Layer 8 of a small transformer language model trained on English Wikipedia (12 layers, counted from 0, width 64).
A neuron adds its activation times its output weights to the MLP's output. To switch it off is to set its activation to zero at one token and run the rest of the model.

Output weights of the MLP neurons that the questions are about. A number n stands for (n - 128) times 0.0068.
n4: 98, 118, 66, 148, 165, 141, 159, 229, 115, 130, 150, 98, 110, 157, 149, 127, 133, 140, 117, 66, 88, 121, 117, 92, 156, 148, 158, 159, 108, 95, 104, 125, 109, 97, 177, 82, 94, 131, 145, 138, 101, 140, 162, 121, 133, 104, 153, 180, 184, 168, 109, 158, 85, 96, 71, 92, 107, 109, 146, 155, 151, 117, 120, 153
n7: 89, 140, 102, 136, 99, 172, 130, 136, 148, 41, 108, 190, 180, 177, 115, 93, 134, 94, 87, 133, 223, 200, 77, 133, 114, 103, 158, 133, 75, 129, 86, 106, 130, 174, 167, 172, 141, 150, 154, 143, 120, 135, 90, 81, 105, 171, 80, 120, 158, 126, 201, 135, 94, 142, 111, 115, 70, 144, 137, 112, 118, 101, 94, 131
n11: 159, 100, 126, 117, 110, 154, 99, 113, 153, 155, 137, 148, 132, 109, 108, 115, 120, 134, 195, 157, 153, 118, 165, 148, 113, 116, 127, 105, 166, 127, 100, 139, 105, 98, 106, 140, 110, 147, 96, 102, 134, 188, 89, 91, 87, 115, 120, 142, 129, 119, 151, 177, 169, 175, 157, 122, 128, 101, 109, 96, 155, 119, 117, 159
n23: 114, 103, 179, 116, 118, 99, 176, 108, 155, 153, 185, 107, 106, 105, 114, 132, 82, 129, 141, 223, 189, 139, 95, 56, 139, 137, 95, 57, 152, 62, 154, 143, 80, 126, 92, 172, 99, 105, 128, 134, 112, 150, 150, 136, 150, 144, 49, 101, 164, 126, 101, 190, 167, 158, 69, 140, 100, 125, 160, 117, 44, 115, 117, 91
n33: 119, 118, 152, 105, 147, 134, 148, 131, 142, 201, 125, 128, 129, 83, 122, 145, 111, 248, 182, 178, 148, 92, 144, 100, 95, 125, 108, 42, 110, 152, 138, 151, 175, 151, 110, 138, 153, 113, 114, 133, 111, 155, 114, 126, 173, 99, 119, 154, 218, 128, 161, 54, 118, 158, 154, 109, 150, 156, 105, 177, 160, 133, 150, 120
n34: 103, 103, 181, 109, 107, 75, 115, 123, 147, 135, 136, 114, 139, 177, 118, 125, 156, 152, 30, 140, 191, 113, 106, 180, 171, 119, 144, 198, 134, 107, 157, 155, 83, 134, 133, 162, 174, 74, 193, 148, 116, 91, 146, 115, 163, 93, 105, 159, 133, 237, 106, 103, 63, 151, 78, 150, 135, 87, 120, 168, 57, 142, 133, 122
n38: 104, 163, 127, 147, 142, 137, 150, 107, 177, 105, 138, 123, 129, 82, 120, 114, 143, 103, 175, 199, 113, 128, 114, 131, 132, 188, 126, 79, 189, 133, 95, 97, 111, 171, 151, 160, 108, 107, 73, 133, 150, 153, 140, 134, 122, 137, 120, 124, 128, 122, 128, 235, 116, 200, 118, 149, 85, 117, 196, 146, 93, 142, 159, 115
n57: 147, 155, 83, 108, 159, 144, 148, 129, 139, 148, 99, 85, 78, 171, 58, 79, 109, 83, 123, 142, 86, 141, 175, 127, 196, 80, 109, 121, 139, 181, 133, 156, 144, 121, 94, 135, 145, 149, 147, 62, 113, 117, 83, 80, 112, 142, 123, 102, 136, 113, 102, 153, 84, 104, 187, 79, 73, 69, 109, 147, 162, 140, 118, 170
n77: 144, 140, 141, 149, 130, 113, 96, 188, 127, 60, 53, 147, 105, 141, 97, 70, 118, 193, 143, 172, 116, 180, 103, 155, 118, 127, 136, 164, 159, 93, 112, 112, 120, 71, 56, 158, 47, 174, 134, 140, 138, 81, 106, 151, 84, 139, 99, 167, 152, 132, 129, 150, 93, 164, 131, 136, 76, 148, 75, 155, 95, 148, 129, 152
n97: 193, 66, 162, 108, 84, 87, 131, 49, 155, 106, 135, 147, 131, 95, 85, 82, 162, 97, 146, 179, 126, 110, 122, 102, 127, 148, 113, 150, 170, 180, 150, 195, 122, 158, 115, 138, 128, 132, 105, 123, 146, 120, 124, 103, 110, 157, 150, 98, 90, 144, 108, 156, 168, 135, 146, 118, 189, 119, 137, 121, 144, 139, 182, 117
n107: 157, 144, 151, 181, 171, 125, 167, 92, 139, 157, 98, 145, 134, 88, 126, 102, 126, 95, 180, 176, 126, 84, 148, 69, 83, 185, 98, 90, 153, 87, 156, 103, 156, 70, 108, 134, 123, 173, 93, 149, 166, 96, 175, 147, 124, 151, 134, 98, 42, 145, 95, 136, 205, 75, 140, 173, 125, 166, 108, 166, 102, 121, 195, 47
n113: 68, 149, 83, 95, 130, 162, 159, 114, 80, 79, 89, 134, 139, 172, 162, 154, 107, 77, 116, 111, 54, 174, 121, 140, 187, 159, 107, 145, 152, 114, 101, 145, 173, 127, 93, 117, 130, 125, 122, 179, 182, 195, 160, 131, 146, 119, 92, 107, 87, 109, 107, 121, 97, 151, 116, 138, 127, 106, 134, 140, 54, 130, 135, 83
n151: 178, 126, 117, 117, 114, 55, 143, 127, 130, 188, 68, 141, 91, 119, 116, 135, 136, 211, 92, 132, 210, 124, 171, 121, 111, 105, 111, 113, 153, 110, 76, 194, 162, 156, 191, 163, 120, 116, 141, 128, 158, 177, 100, 55, 129, 53, 114, 146, 129, 158, 152, 188, 158, 115, 172, 136, 143, 136, 141, 137, 179, 176, 129, 71
n161: 121, 133, 117, 136, 194, 122, 117, 127, 174, 102, 83, 125, 71, 157, 119, 230, 134, 164, 207, 106, 168, 88, 104, 94, 146, 133, 175, 122, 112, 138, 180, 77, 128, 101, 145, 152, 134, 144, 145, 161, 150, 125, 156, 93, 85, 169, 102, 137, 105, 157, 71, 143, 180, 93, 138, 155, 105, 165, 56, 128, 136, 124, 153, 79
n172: 117, 101, 131, 117, 103, 166, 147, 101, 142, 84, 127, 96, 142, 155, 130, 131, 94, 135, 135, 72, 111, 100, 100, 127, 138, 152, 115, 130, 145, 125, 69, 152, 153, 152, 186, 125, 184, 93, 117, 149, 98, 105, 154, 89, 89, 150, 98, 96, 123, 130, 89, 126, 65, 101, 64, 96, 171, 154, 96, 129, 123, 111, 95, 114
n173: 90, 57, 69, 134, 133, 168, 118, 92, 132, 147, 96, 146, 80, 139, 135, 99, 133, 104, 134, 150, 123, 102, 162, 81, 65, 201, 128, 137, 85, 141, 113, 102, 84, 109, 233, 51, 145, 217, 87, 105, 68, 91, 126, 101, 113, 153, 126, 96, 106, 125, 110, 161, 100, 114, 109, 138, 141, 212, 134, 104, 111, 98, 128, 180

Each question names a token from some text and the token that comes next. It shows the activations a of the neurons there, in the order above. A number n stands for (n - 128) times 0.19.

Then comes g, the gradient of the next token's log-probability with respect to the MLP's output, scaled to length 1. A neuron's effect is roughly proportional to its activation times (output weights . g). A number n stands for (n - 128) times 0.0038.

" s", then "uc"
a: 177, 128, 132, 128, 127, 128, 129, 125, 126, 120, 127, 127, 128, 129, 128, 128
g: 105, 132, 141, 185, 134, 114, 139, 121, 60, 98, 201, 132, 168, 146, 164, 169, 127, 93, 117, 93, 105, 156, 99, 87, 118, 67, 142, 81, 152, 103, 144, 61, 132, 111, 76, 122, 141, 84, 104, 140, 101, 95, 150, 84, 208, 141, 96, 107, 117, 115, 68, 104, 170, 166, 118, 120, 152, 114, 125, 107, 87, 95, 102, 143
Which neuron, switched off, lowers the next token's probability most? n97

"ost", then "ok"
a: 124, 126, 126, 126, 128, 129, 131, 143, 126, 127, 130, 126, 134, 128, 129, 139
g: 101, 138, 132, 94, 127, 178, 149, 123, 85, 108, 124, 145, 106, 128, 130, 87, 99, 125, 123, 88, 101, 140, 174, 118, 140, 108, 129, 74, 69, 142, 142, 114, 75, 93, 152, 101, 143, 155, 61, 120, 84, 108, 137, 126, 116, 129, 84, 113, 125, 135, 61, 179, 149, 30, 152, 103, 61, 127, 136, 92, 138, 58, 124, 87
Which neuron, switched off, lowers the next token's probability most? n173

".\n\n", then "Y"
a: 131, 127, 136, 129, 115, 131, 126, 126, 120, 119, 124, 128, 128, 114, 123, 123
g: 156, 53, 79, 144, 118, 103, 111, 103, 185, 113, 208, 96, 76, 88, 117, 163, 119, 94, 173, 121, 168, 106, 156, 120, 129, 91, 125, 189, 98, 115, 148, 160, 87, 150, 126, 122, 76, 147, 97, 102, 131, 130, 140, 76, 105, 106, 149, 112, 130, 109, 147, 144, 92, 123, 111, 117, 119, 118, 127, 181, 179, 137, 71, 199
Which neuron, switched off, lowers the next token's probability most? n11

"in", then "h"
a: 128, 130, 130, 128, 120, 128, 129, 129, 121, 143, 127, 128, 129, 131, 128, 129
g: 65, 113, 159, 104, 156, 140, 102, 140, 29, 189, 81, 143, 88, 77, 119, 152, 101, 168, 102, 161, 129, 118, 150, 158, 179, 142, 101, 154, 165, 140, 156, 121, 116, 158, 112, 174, 106, 178, 116, 117, 124, 183, 99, 139, 143, 147, 144, 84, 148, 180, 179, 145, 74, 149, 157, 171, 152, 121, 123, 146, 106, 94, 151, 114
Which neuron, switched off, raises the next token's probability most? n33

"er", then " re"
a: 128, 127, 128, 128, 128, 127, 126, 132, 105, 162, 128, 121, 128, 121, 123, 104
g: 209, 90, 168, 155, 124, 144, 116, 118, 94, 110, 121, 69, 174, 88, 156, 181, 129, 91, 116, 136, 145, 104, 149, 199, 124, 152, 170, 91, 170, 169, 172, 135, 153, 135, 77, 130, 139, 100, 181, 178, 136, 138, 119, 157, 122, 103, 208, 114, 162, 128, 123, 64, 146, 148, 144, 91, 133, 115, 98, 163, 108, 156, 131, 129
Which two neurons, each switched off alone, lower its probability most, in order? n173, n97

"and", then "s"
a: 128, 129, 134, 126, 128, 128, 128, 127, 143, 144, 136, 128, 129, 135, 157, 126
g: 179, 127, 103, 111, 98, 143, 98, 116, 163, 69, 111, 186, 124, 152, 78, 165, 147, 95, 139, 145, 197, 116, 125, 136, 178, 129, 145, 183, 154, 87, 110, 174, 123, 176, 91, 73, 159, 111, 134, 148, 177, 78, 168, 148, 161, 139, 120, 123, 145, 130, 160, 100, 105, 148, 150, 45, 130, 170, 112, 153, 122, 127, 123, 188
Which neuron, switched off, raises the next token's probability most? n107

"in", then " the"
a: 128, 126, 157, 130, 128, 129, 128, 134, 90, 128, 126, 126, 125, 125, 129, 128
g: 151, 138, 160, 101, 157, 94, 113, 127, 149, 177, 164, 153, 118, 106, 122, 162, 105, 96, 83, 139, 164, 101, 129, 114, 42, 103, 141, 140, 116, 134, 95, 107, 111, 166, 87, 49, 143, 67, 72, 176, 120, 149, 120, 158, 156, 97, 109, 164, 99, 82, 137, 157, 97, 115, 141, 138, 140, 123, 90, 67, 118, 105, 51, 95
Which neuron, switched off, lowers the next token's probability most? n77

"ad", then "io"
a: 128, 127, 129, 126, 131, 127, 135, 126, 128, 125, 129, 136, 129, 110, 128, 128
g: 64, 122, 186, 82, 143, 127, 200, 99, 95, 78, 151, 100, 83, 161, 143, 150, 147, 136, 120, 184, 51, 133, 158, 126, 120, 128, 128, 132, 78, 106, 106, 130, 152, 89, 98, 110, 64, 95, 152, 70, 96, 160, 88, 147, 136, 159, 137, 108, 176, 119, 172, 138, 155, 188, 169, 113, 135, 132, 131, 109, 88, 124, 121, 121
Which two neurons, each switched off alone, lower its probability most, in order? n161, n113

" R", then "uss"
a: 203, 127, 131, 128, 132, 128, 151, 128, 128, 115, 128, 128, 128, 126, 128, 135
g: 122, 151, 111, 185, 93, 143, 116, 109, 82, 118, 70, 138, 91, 108, 123, 108, 94, 139, 93, 128, 111, 89, 106, 113, 116, 151, 139, 117, 150, 118, 89, 182, 163, 137, 77, 135, 97, 107, 86, 150, 150, 82, 171, 171, 91, 184, 170, 202, 118, 117, 128, 157, 118, 167, 123, 173, 164, 151, 158, 97, 80, 191, 189, 144
Which neuron, switched off, lowers the next token's probability most? n38

"ate", then " "
a: 130, 128, 128, 127, 125, 124, 164, 128, 142, 123, 172, 130, 129, 128, 128, 125
g: 169, 92, 123, 146, 131, 102, 134, 120, 108, 147, 91, 91, 140, 129, 146, 180, 127, 120, 122, 119, 123, 95, 144, 107, 164, 101, 85, 88, 145, 102, 167, 99, 153, 120, 103, 119, 73, 121, 181, 142, 229, 151, 156, 97, 91, 126, 207, 152, 116, 89, 114, 159, 165, 96, 122, 212, 164, 76, 96, 147, 120, 86, 121, 145
Which neuron, switched off, lowers the next token's probability most? n107

"act", then "ive"
a: 127, 149, 129, 128, 128, 124, 131, 129, 129, 93, 125, 132, 131, 123, 125, 123
g: 93, 144, 138, 130, 115, 145, 177, 123, 79, 109, 171, 69, 188, 190, 148, 141, 108, 79, 139, 176, 114, 144, 127, 120, 130, 117, 125, 98, 146, 144, 84, 97, 65, 137, 184, 100, 142, 70, 114, 108, 65, 61, 136, 80, 99, 143, 167, 122, 188, 73, 141, 156, 121, 89, 137, 156, 152, 89, 124, 129, 114, 120, 130, 109
Which two neurons, each switched off alone, lower its probability most, in order? n97, n7

"ed", then " ="
a: 121, 127, 126, 222, 126, 131, 117, 130, 170, 123, 126, 128, 84, 129, 126, 128
g: 96, 97, 143, 136, 172, 144, 140, 86, 129, 153, 129, 161, 71, 125, 106, 128, 92, 93, 205, 143, 168, 148, 155, 150, 110, 145, 163, 153, 134, 192, 147, 124, 149, 157, 140, 118, 86, 120, 185, 161, 110, 95, 126, 146, 113, 97, 182, 56, 141, 163, 96, 113, 73, 124, 92, 82, 91, 191, 184, 151, 164, 116, 133, 144
Which neuron, switched off, lowers the next token's probability most? n151

" S", then "er"
a: 212, 128, 130, 127, 128, 126, 127, 128, 128, 117, 126, 129, 129, 128, 128, 129
g: 104, 147, 153, 159, 72, 113, 115, 139, 106, 169, 130, 105, 119, 73, 85, 119, 111, 158, 169, 190, 114, 110, 133, 87, 119, 121, 87, 124, 168, 118, 129, 149, 121, 75, 154, 123, 153, 136, 126, 130, 207, 83, 92, 169, 133, 101, 98, 150, 131, 87, 222, 151, 115, 201, 104, 136, 163, 199, 143, 107, 124, 120, 101, 116
Which neuron, switched off, raises the next token's probability most? n4

"ed", then " for"
a: 130, 125, 131, 129, 129, 129, 128, 129, 124, 132, 127, 131, 120, 118, 127, 133
g: 103, 116, 148, 146, 138, 109, 147, 145, 89, 138, 77, 144, 59, 120, 132, 125, 114, 147, 150, 134, 125, 162, 117, 78, 181, 121, 174, 60, 115, 133, 141, 157, 180, 75, 168, 188, 143, 126, 69, 165, 67, 146, 141, 71, 144, 162, 148, 157, 111, 129, 127, 179, 200, 139, 150, 95, 161, 120, 91, 135, 120, 101, 159, 171
Which neuron, switched off, raises the next token's probability most? n161

"a", then "."
a: 121, 128, 133, 128, 126, 128, 125, 127, 130, 139, 124, 135, 131, 131, 128, 129
g: 81, 141, 134, 93, 179, 157, 141, 99, 131, 164, 129, 138, 114, 128, 102, 131, 97, 167, 170, 137, 63, 136, 169, 96, 95, 143, 110, 93, 132, 126, 147, 146, 62, 105, 170, 125, 187, 161, 14, 125, 126, 172, 157, 57, 135, 152, 125, 157, 116, 147, 89, 162, 127, 112, 150, 144, 129, 173, 153, 132, 78, 100, 119, 127
Which neuron, switched off, raises the next token's probability most? n107

"ber", then "t"
a: 129, 118, 127, 133, 153, 116, 119, 127, 128, 167, 127, 130, 128, 127, 130, 122
g: 153, 147, 110, 154, 138, 143, 186, 112, 170, 138, 137, 132, 117, 135, 118, 86, 184, 144, 165, 169, 174, 138, 155, 116, 138, 175, 125, 108, 146, 139, 104, 133, 105, 193, 77, 140, 154, 170, 192, 157, 166, 138, 135, 67, 120, 143, 86, 108, 160, 42, 131, 61, 77, 172, 168, 135, 120, 162, 166, 142, 127, 128, 119, 169
Which two neurons, each switched off alone, lower its probability most, in order? n33, n97

" =", then " Re"
a: 129, 133, 125, 128, 127, 129, 128, 126, 130, 127, 126, 129, 120, 130, 130, 128
g: 125, 111, 146, 97, 104, 55, 161, 109, 92, 99, 150, 139, 168, 72, 79, 112, 140, 137, 133, 87, 103, 186, 113, 135, 129, 81, 169, 167, 55, 169, 146, 153, 159, 113, 188, 172, 153, 124, 96, 143, 65, 104, 113, 144, 98, 124, 111, 120, 167, 132, 192, 115, 149, 151, 127, 112, 106, 152, 75, 104, 184, 161, 114, 119
Which two neurons, each switched off alone, lower its probability most, in order? n7, n107

".\n\n", then "The"
a: 131, 127, 136, 129, 116, 131, 126, 126, 120, 119, 124, 126, 129, 113, 123, 120
g: 105, 174, 119, 130, 140, 137, 143, 127, 169, 103, 191, 155, 111, 179, 82, 138, 145, 124, 201, 154, 136, 141, 97, 119, 101, 113, 147, 131, 78, 133, 154, 109, 66, 140, 150, 141, 145, 131, 146, 139, 201, 84, 162, 106, 7, 112, 147, 152, 72, 98, 117, 91, 105, 127, 139, 93, 126, 107, 98, 142, 170, 103, 129, 114
Which neuron, switched off, lowers the next token's probability most? n33

" b", then "old"
a: 146, 128, 128, 131, 128, 136, 127, 129, 126, 118, 127, 125, 128, 128, 131, 129
g: 137, 121, 86, 63, 119, 164, 158, 111, 124, 177, 136, 107, 191, 154, 139, 164, 142, 152, 95, 67, 144, 124, 146, 216, 173, 148, 134, 129, 181, 157, 156, 151, 120, 116, 154, 97, 141, 111, 142, 79, 142, 155, 178, 125, 141, 126, 102, 151, 103, 139, 60, 156, 120, 176, 105, 162, 180, 108, 181, 165, 158, 108, 163, 106
Which neuron, switched off, raises the next token's probability most? n113

"end", then "ence"
a: 123, 144, 128, 117, 132, 127, 135, 134, 130, 137, 131, 127, 129, 133, 133, 112
g: 144, 137, 147, 81, 156, 51, 133, 121, 163, 49, 141, 143, 88, 117, 128, 128, 128, 90, 151, 136, 95, 146, 160, 91, 89, 129, 97, 114, 87, 176, 154, 155, 188, 144, 173, 100, 104, 120, 55, 130, 142, 137, 126, 108, 153, 149, 158, 107, 93, 107, 167, 145, 178, 143, 114, 89, 83, 173, 69, 173, 162, 91, 107, 138
Which neuron, switched off, raises the next token's probability most? n173

"p", then "ut"
a: 109, 132, 133, 127, 128, 126, 128, 124, 132, 132, 129, 118, 128, 135, 131, 127
g: 117, 131, 145, 174, 111, 102, 139, 119, 151, 167, 63, 90, 122, 108, 85, 96, 75, 164, 131, 145, 64, 149, 81, 146, 129, 127, 145, 138, 106, 106, 97, 119, 148, 181, 97, 135, 186, 80, 86, 111, 123, 124, 126, 106, 182, 178, 146, 42, 121, 130, 154, 137, 110, 127, 147, 115, 112, 112, 92, 133, 103, 146, 196, 50
Which neuron, switched off, raises the next token's probability most? n113

"ed", then " |"
a: 127, 124, 130, 126, 128, 127, 127, 151, 127, 128, 125, 129, 130, 129, 124, 117
g: 101, 157, 81, 73, 111, 110, 104, 142, 129, 88, 149, 164, 174, 167, 118, 120, 138, 126, 116, 135, 79, 112, 105, 147, 153, 83, 185, 110, 123, 130, 136, 45, 94, 140, 76, 143, 77, 97, 168, 145, 180, 104, 134, 133, 122, 102, 113, 107, 119, 160, 111, 113, 21, 147, 125, 156, 158, 147, 90, 138, 152, 112, 102, 64
Which neuron, switched off, lowers the next token's probability most? n173

"les", then ","
a: 127, 128, 133, 128, 124, 139, 128, 124, 129, 148, 129, 115, 129, 125, 129, 141
g: 141, 136, 107, 104, 134, 135, 102, 101, 239, 96, 147, 147, 147, 110, 101, 149, 157, 179, 111, 123, 151, 95, 156, 163, 146, 84, 117, 137, 141, 136, 134, 166, 142, 108, 120, 130, 101, 146, 189, 75, 169, 186, 128, 158, 144, 131, 104, 105, 116, 166, 127, 136, 92, 180, 132, 189, 115, 127, 101, 190, 162, 197, 116, 71
Which two neurons, each switched off alone, lower its probability most, in order? n34, n97

"und", then "r"
a: 143, 147, 129, 128, 130, 126, 122, 133, 128, 130, 128, 129, 118, 128, 137, 115
g: 114, 126, 88, 94, 155, 144, 117, 138, 126, 141, 101, 191, 128, 144, 92, 97, 138, 128, 155, 94, 83, 206, 188, 161, 131, 144, 100, 69, 130, 166, 125, 124, 126, 158, 72, 139, 165, 139, 161, 156, 187, 120, 154, 110, 181, 100, 143, 115, 164, 88, 101, 84, 165, 77, 98, 127, 106, 103, 148, 165, 175, 150, 177, 177
Which two neurons, each switched off alone, lower its probability most, in order? n173, n57

"to", then " Sc"
a: 127, 130, 130, 120, 125, 125, 124, 139, 129, 146, 128, 144, 130, 127, 130, 128
g: 164, 162, 147, 95, 90, 103, 112, 159, 108, 79, 164, 141, 183, 141, 157, 116, 144, 96, 130, 137, 102, 146, 206, 161, 146, 121, 186, 94, 46, 125, 145, 153, 124, 163, 125, 109, 131, 144, 88, 160, 154, 176, 122, 112, 102, 120, 133, 174, 145, 81, 172, 164, 146, 136, 141, 192, 148, 137, 194, 121, 70, 101, 95, 104
Which neuron, switched off, lowers the next token's probability most? n113

"4", then " f"
a: 126, 129, 127, 127, 129, 131, 126, 122, 129, 121, 128, 133, 131, 127, 127, 129
g: 129, 175, 93, 147, 136, 164, 143, 175, 104, 144, 208, 147, 117, 124, 108, 170, 82, 97, 116, 104, 135, 109, 164, 111, 163, 108, 150, 90, 172, 109, 189, 91, 107, 135, 112, 148, 146, 140, 225, 170, 131, 101, 117, 205, 135, 81, 187, 110, 143, 180, 92, 120, 112, 160, 134, 108, 116, 102, 144, 127, 139, 172, 109, 132
Which neuron, switched off, lowers the next token's probability most? n97

" of", then " R"
a: 126, 126, 141, 128, 124, 129, 128, 128, 129, 141, 127, 128, 129, 123, 135, 128
g: 106, 134, 118, 138, 152, 146, 104, 114, 122, 90, 179, 138, 164, 120, 107, 155, 81, 188, 126, 129, 174, 144, 164, 115, 159, 107, 146, 131, 60, 94, 78, 144, 187, 135, 114, 66, 157, 104, 86, 99, 110, 157, 158, 138, 88, 115, 77, 153, 122, 80, 210, 160, 88, 83, 71, 118, 94, 115, 156, 104, 146, 134, 102, 98
Which neuron, switched off, lowers the next token's probability most? n172

"ed", then " their"
a: 128, 125, 131, 128, 138, 129, 133, 128, 125, 132, 127, 131, 159, 121, 127, 131
g: 153, 156, 174, 124, 148, 136, 98, 117, 158, 120, 138, 84, 122, 170, 121, 78, 117, 138, 111, 173, 73, 74, 130, 142, 85, 84, 82, 130, 136, 143, 171, 162, 75, 112, 140, 145, 131, 128, 72, 115, 121, 13, 151, 145, 77, 125, 169, 140, 114, 163, 84, 126, 112, 126, 153, 93, 145, 87, 60, 110, 133, 116, 155, 141
Which neuron, switched off, raises the next token's probability most? n151

"al", then "ist"
a: 129, 126, 128, 130, 126, 125, 126, 123, 129, 105, 124, 130, 128, 134, 131, 141
g: 110, 154, 130, 145, 112, 162, 142, 145, 83, 166, 170, 115, 169, 98, 109, 124, 88, 163, 102, 143, 108, 142, 77, 90, 188, 96, 69, 114, 119, 121, 166, 141, 154, 143, 98, 134, 126, 114, 138, 81, 119, 123, 152, 161, 130, 179, 121, 69, 124, 115, 72, 115, 175, 172, 176, 152, 55, 76, 196, 124, 105, 133, 75, 102
Which neuron, switched off, lowers the next token's probability most? n97

"ep", then "st"
a: 126, 129, 129, 150, 130, 127, 129, 127, 129, 128, 131, 132, 131, 127, 129, 127
g: 95, 121, 82, 149, 79, 110, 166, 106, 141, 99, 121, 156, 169, 135, 121, 191, 84, 150, 92, 157, 134, 152, 167, 129, 82, 69, 175, 118, 123, 100, 103, 163, 100, 144, 37, 175, 157, 99, 100, 115, 132, 96, 163, 65, 139, 135, 80, 166, 134, 124, 146, 97, 132, 198, 112, 164, 112, 108, 113, 105, 173, 127, 123, 145
Which neuron, switched off, lowers the next token's probability most? n23

"ia", then " d"
a: 126, 129, 158, 127, 124, 129, 132, 128, 129, 130, 127, 138, 129, 125, 137, 128
g: 182, 135, 153, 124, 79, 101, 108, 154, 140, 155, 188, 104, 127, 91, 110, 187, 94, 138, 150, 133, 122, 108, 97, 111, 148, 143, 144, 113, 207, 155, 161, 95, 119, 156, 170, 107, 142, 133, 162, 126, 165, 126, 154, 208, 160, 74, 103, 72, 125, 172, 85, 83, 139, 121, 113, 168, 109, 142, 169, 56, 128, 125, 165, 117
Which neuron, switched off, raises the next token's probability most? n11

" b", then "ac"
a: 172, 128, 128, 131, 127, 145, 126, 128, 128, 118, 127, 128, 128, 127, 130, 129
g: 118, 128, 146, 110, 98, 143, 84, 117, 141, 151, 187, 133, 133, 123, 147, 91, 127, 167, 126, 165, 112, 89, 131, 125, 150, 156, 112, 150, 131, 188, 101, 88, 139, 127, 184, 97, 145, 126, 240, 123, 175, 149, 169, 105, 123, 110, 115, 102, 62, 58, 102, 123, 86, 106, 150, 117, 126, 171, 185, 152, 69, 139, 119, 165
Which neuron, switched off, raises the next token's probability most? n4

" a", then " bet"
a: 128, 126, 132, 128, 129, 126, 132, 126, 127, 120, 128, 116, 127, 128, 127, 128
g: 151, 167, 162, 143, 93, 80, 111, 99, 116, 141, 111, 99, 189, 201, 122, 96, 149, 121, 165, 107, 136, 140, 107, 99, 127, 229, 115, 137, 88, 122, 121, 109, 127, 181, 142, 210, 158, 124, 139, 127, 99, 62, 135, 61, 186, 83, 129, 125, 144, 124, 104, 97, 161, 122, 111, 85, 148, 146, 117, 132, 144, 108, 116, 154
Which neuron, switched off, lowers the next token's probability most? n113

" ind", then "ic"
a: 128, 127, 129, 129, 129, 126, 126, 129, 128, 133, 127, 127, 67, 136, 127, 130
g: 184, 156, 162, 159, 130, 109, 218, 92, 103, 198, 119, 156, 134, 184, 103, 109, 159, 165, 115, 127, 123, 62, 83, 105, 122, 118, 147, 92, 106, 143, 122, 204, 113, 93, 75, 84, 138, 102, 126, 158, 130, 124, 106, 146, 109, 148, 84, 164, 96, 87, 110, 90, 100, 118, 125, 57, 107, 120, 159, 118, 136, 106, 137, 124
Which neuron, switched off, raises the next token's probability most? n151

" j", then "our"
a: 144, 129, 128, 128, 126, 127, 129, 127, 130, 126, 127, 126, 131, 129, 128, 129
g: 86, 129, 88, 111, 105, 92, 51, 126, 140, 147, 120, 71, 112, 142, 129, 150, 103, 61, 173, 116, 90, 67, 96, 72, 163, 123, 56, 108, 169, 209, 116, 154, 110, 115, 136, 137, 127, 188, 121, 163, 150, 155, 123, 146, 159, 92, 117, 160, 108, 122, 76, 89, 136, 96, 94, 124, 146, 108, 146, 104, 141, 114, 103, 146
Which neuron, switched off, lowers the next token's probability most? n4

"o", then " and"
a: 125, 128, 170, 128, 129, 128, 129, 127, 126, 134, 130, 149, 128, 124, 126, 128
g: 168, 125, 64, 91, 182, 183, 140, 158, 155, 99, 153, 199, 95, 175, 146, 121, 147, 153, 132, 112, 107, 94, 148, 194, 105, 149, 153, 127, 88, 104, 136, 127, 122, 137, 118, 163, 154, 122, 121, 87, 127, 55, 100, 124, 174, 85, 116, 132, 80, 121, 175, 116, 189, 157, 88, 154, 141, 156, 164, 157, 116, 182, 134, 159
Which neuron, switched off, raises the next token's probability most? n113

"19", then "th"
a: 128, 127, 133, 128, 129, 128, 124, 129, 129, 120, 129, 132, 129, 129, 130, 135
g: 121, 150, 71, 136, 91, 104, 154, 118, 217, 137, 169, 201, 159, 95, 114, 132, 134, 129, 162, 133, 146, 120, 151, 137, 194, 102, 112, 131, 118, 132, 159, 114, 105, 118, 128, 136, 142, 120, 116, 197, 162, 144, 110, 108, 130, 124, 113, 111, 121, 139, 142, 43, 103, 177, 125, 137, 155, 139, 92, 44, 203, 95, 91, 146
Which neuron, switched off, lowers the next token's probability most? n11

"eral", then "e"
a: 127, 118, 125, 127, 127, 128, 123, 127, 131, 163, 127, 129, 133, 129, 126, 130
g: 160, 107, 101, 59, 128, 124, 136, 115, 182, 173, 141, 170, 144, 145, 94, 92, 104, 108, 106, 171, 68, 90, 141, 117, 106, 137, 115, 162, 140, 167, 171, 132, 93, 137, 207, 152, 155, 104, 119, 125, 158, 71, 81, 200, 153, 73, 127, 137, 138, 109, 110, 116, 130, 123, 62, 134, 175, 129, 126, 142, 157, 75, 127, 172
Which neuron, switched off, lowers the next token's probability most? n97

" cont", then "rib"
a: 127, 127, 126, 128, 123, 124, 136, 123, 128, 148, 123, 127, 122, 128, 128, 128
g: 106, 64, 127, 105, 166, 144, 178, 89, 67, 75, 102, 92, 84, 92, 121, 132, 141, 108, 148, 107, 141, 114, 130, 110, 88, 187, 127, 110, 124, 136, 117, 122, 161, 117, 107, 67, 161, 118, 171, 101, 212, 76, 148, 88, 104, 157, 120, 152, 121, 155, 103, 131, 158, 67, 103, 111, 143, 75, 178, 110, 150, 90, 160, 128
Which neuron, switched off, raises the next token's probability most? n107

" to", then " s"
a: 129, 123, 137, 128, 125, 130, 131, 129, 132, 134, 124, 128, 130, 94, 128, 128
g: 140, 159, 105, 124, 109, 108, 112, 86, 53, 113, 100, 105, 206, 133, 149, 151, 96, 78, 134, 99, 147, 104, 146, 142, 121, 159, 150, 170, 114, 150, 199, 138, 99, 137, 167, 184, 135, 142, 153, 112, 120, 143, 77, 148, 109, 94, 179, 121, 194, 94, 107, 145, 156, 160, 169, 169, 135, 157, 145, 173, 83, 167, 184, 146
Which neuron, switched off, lowers the next token's probability most? n161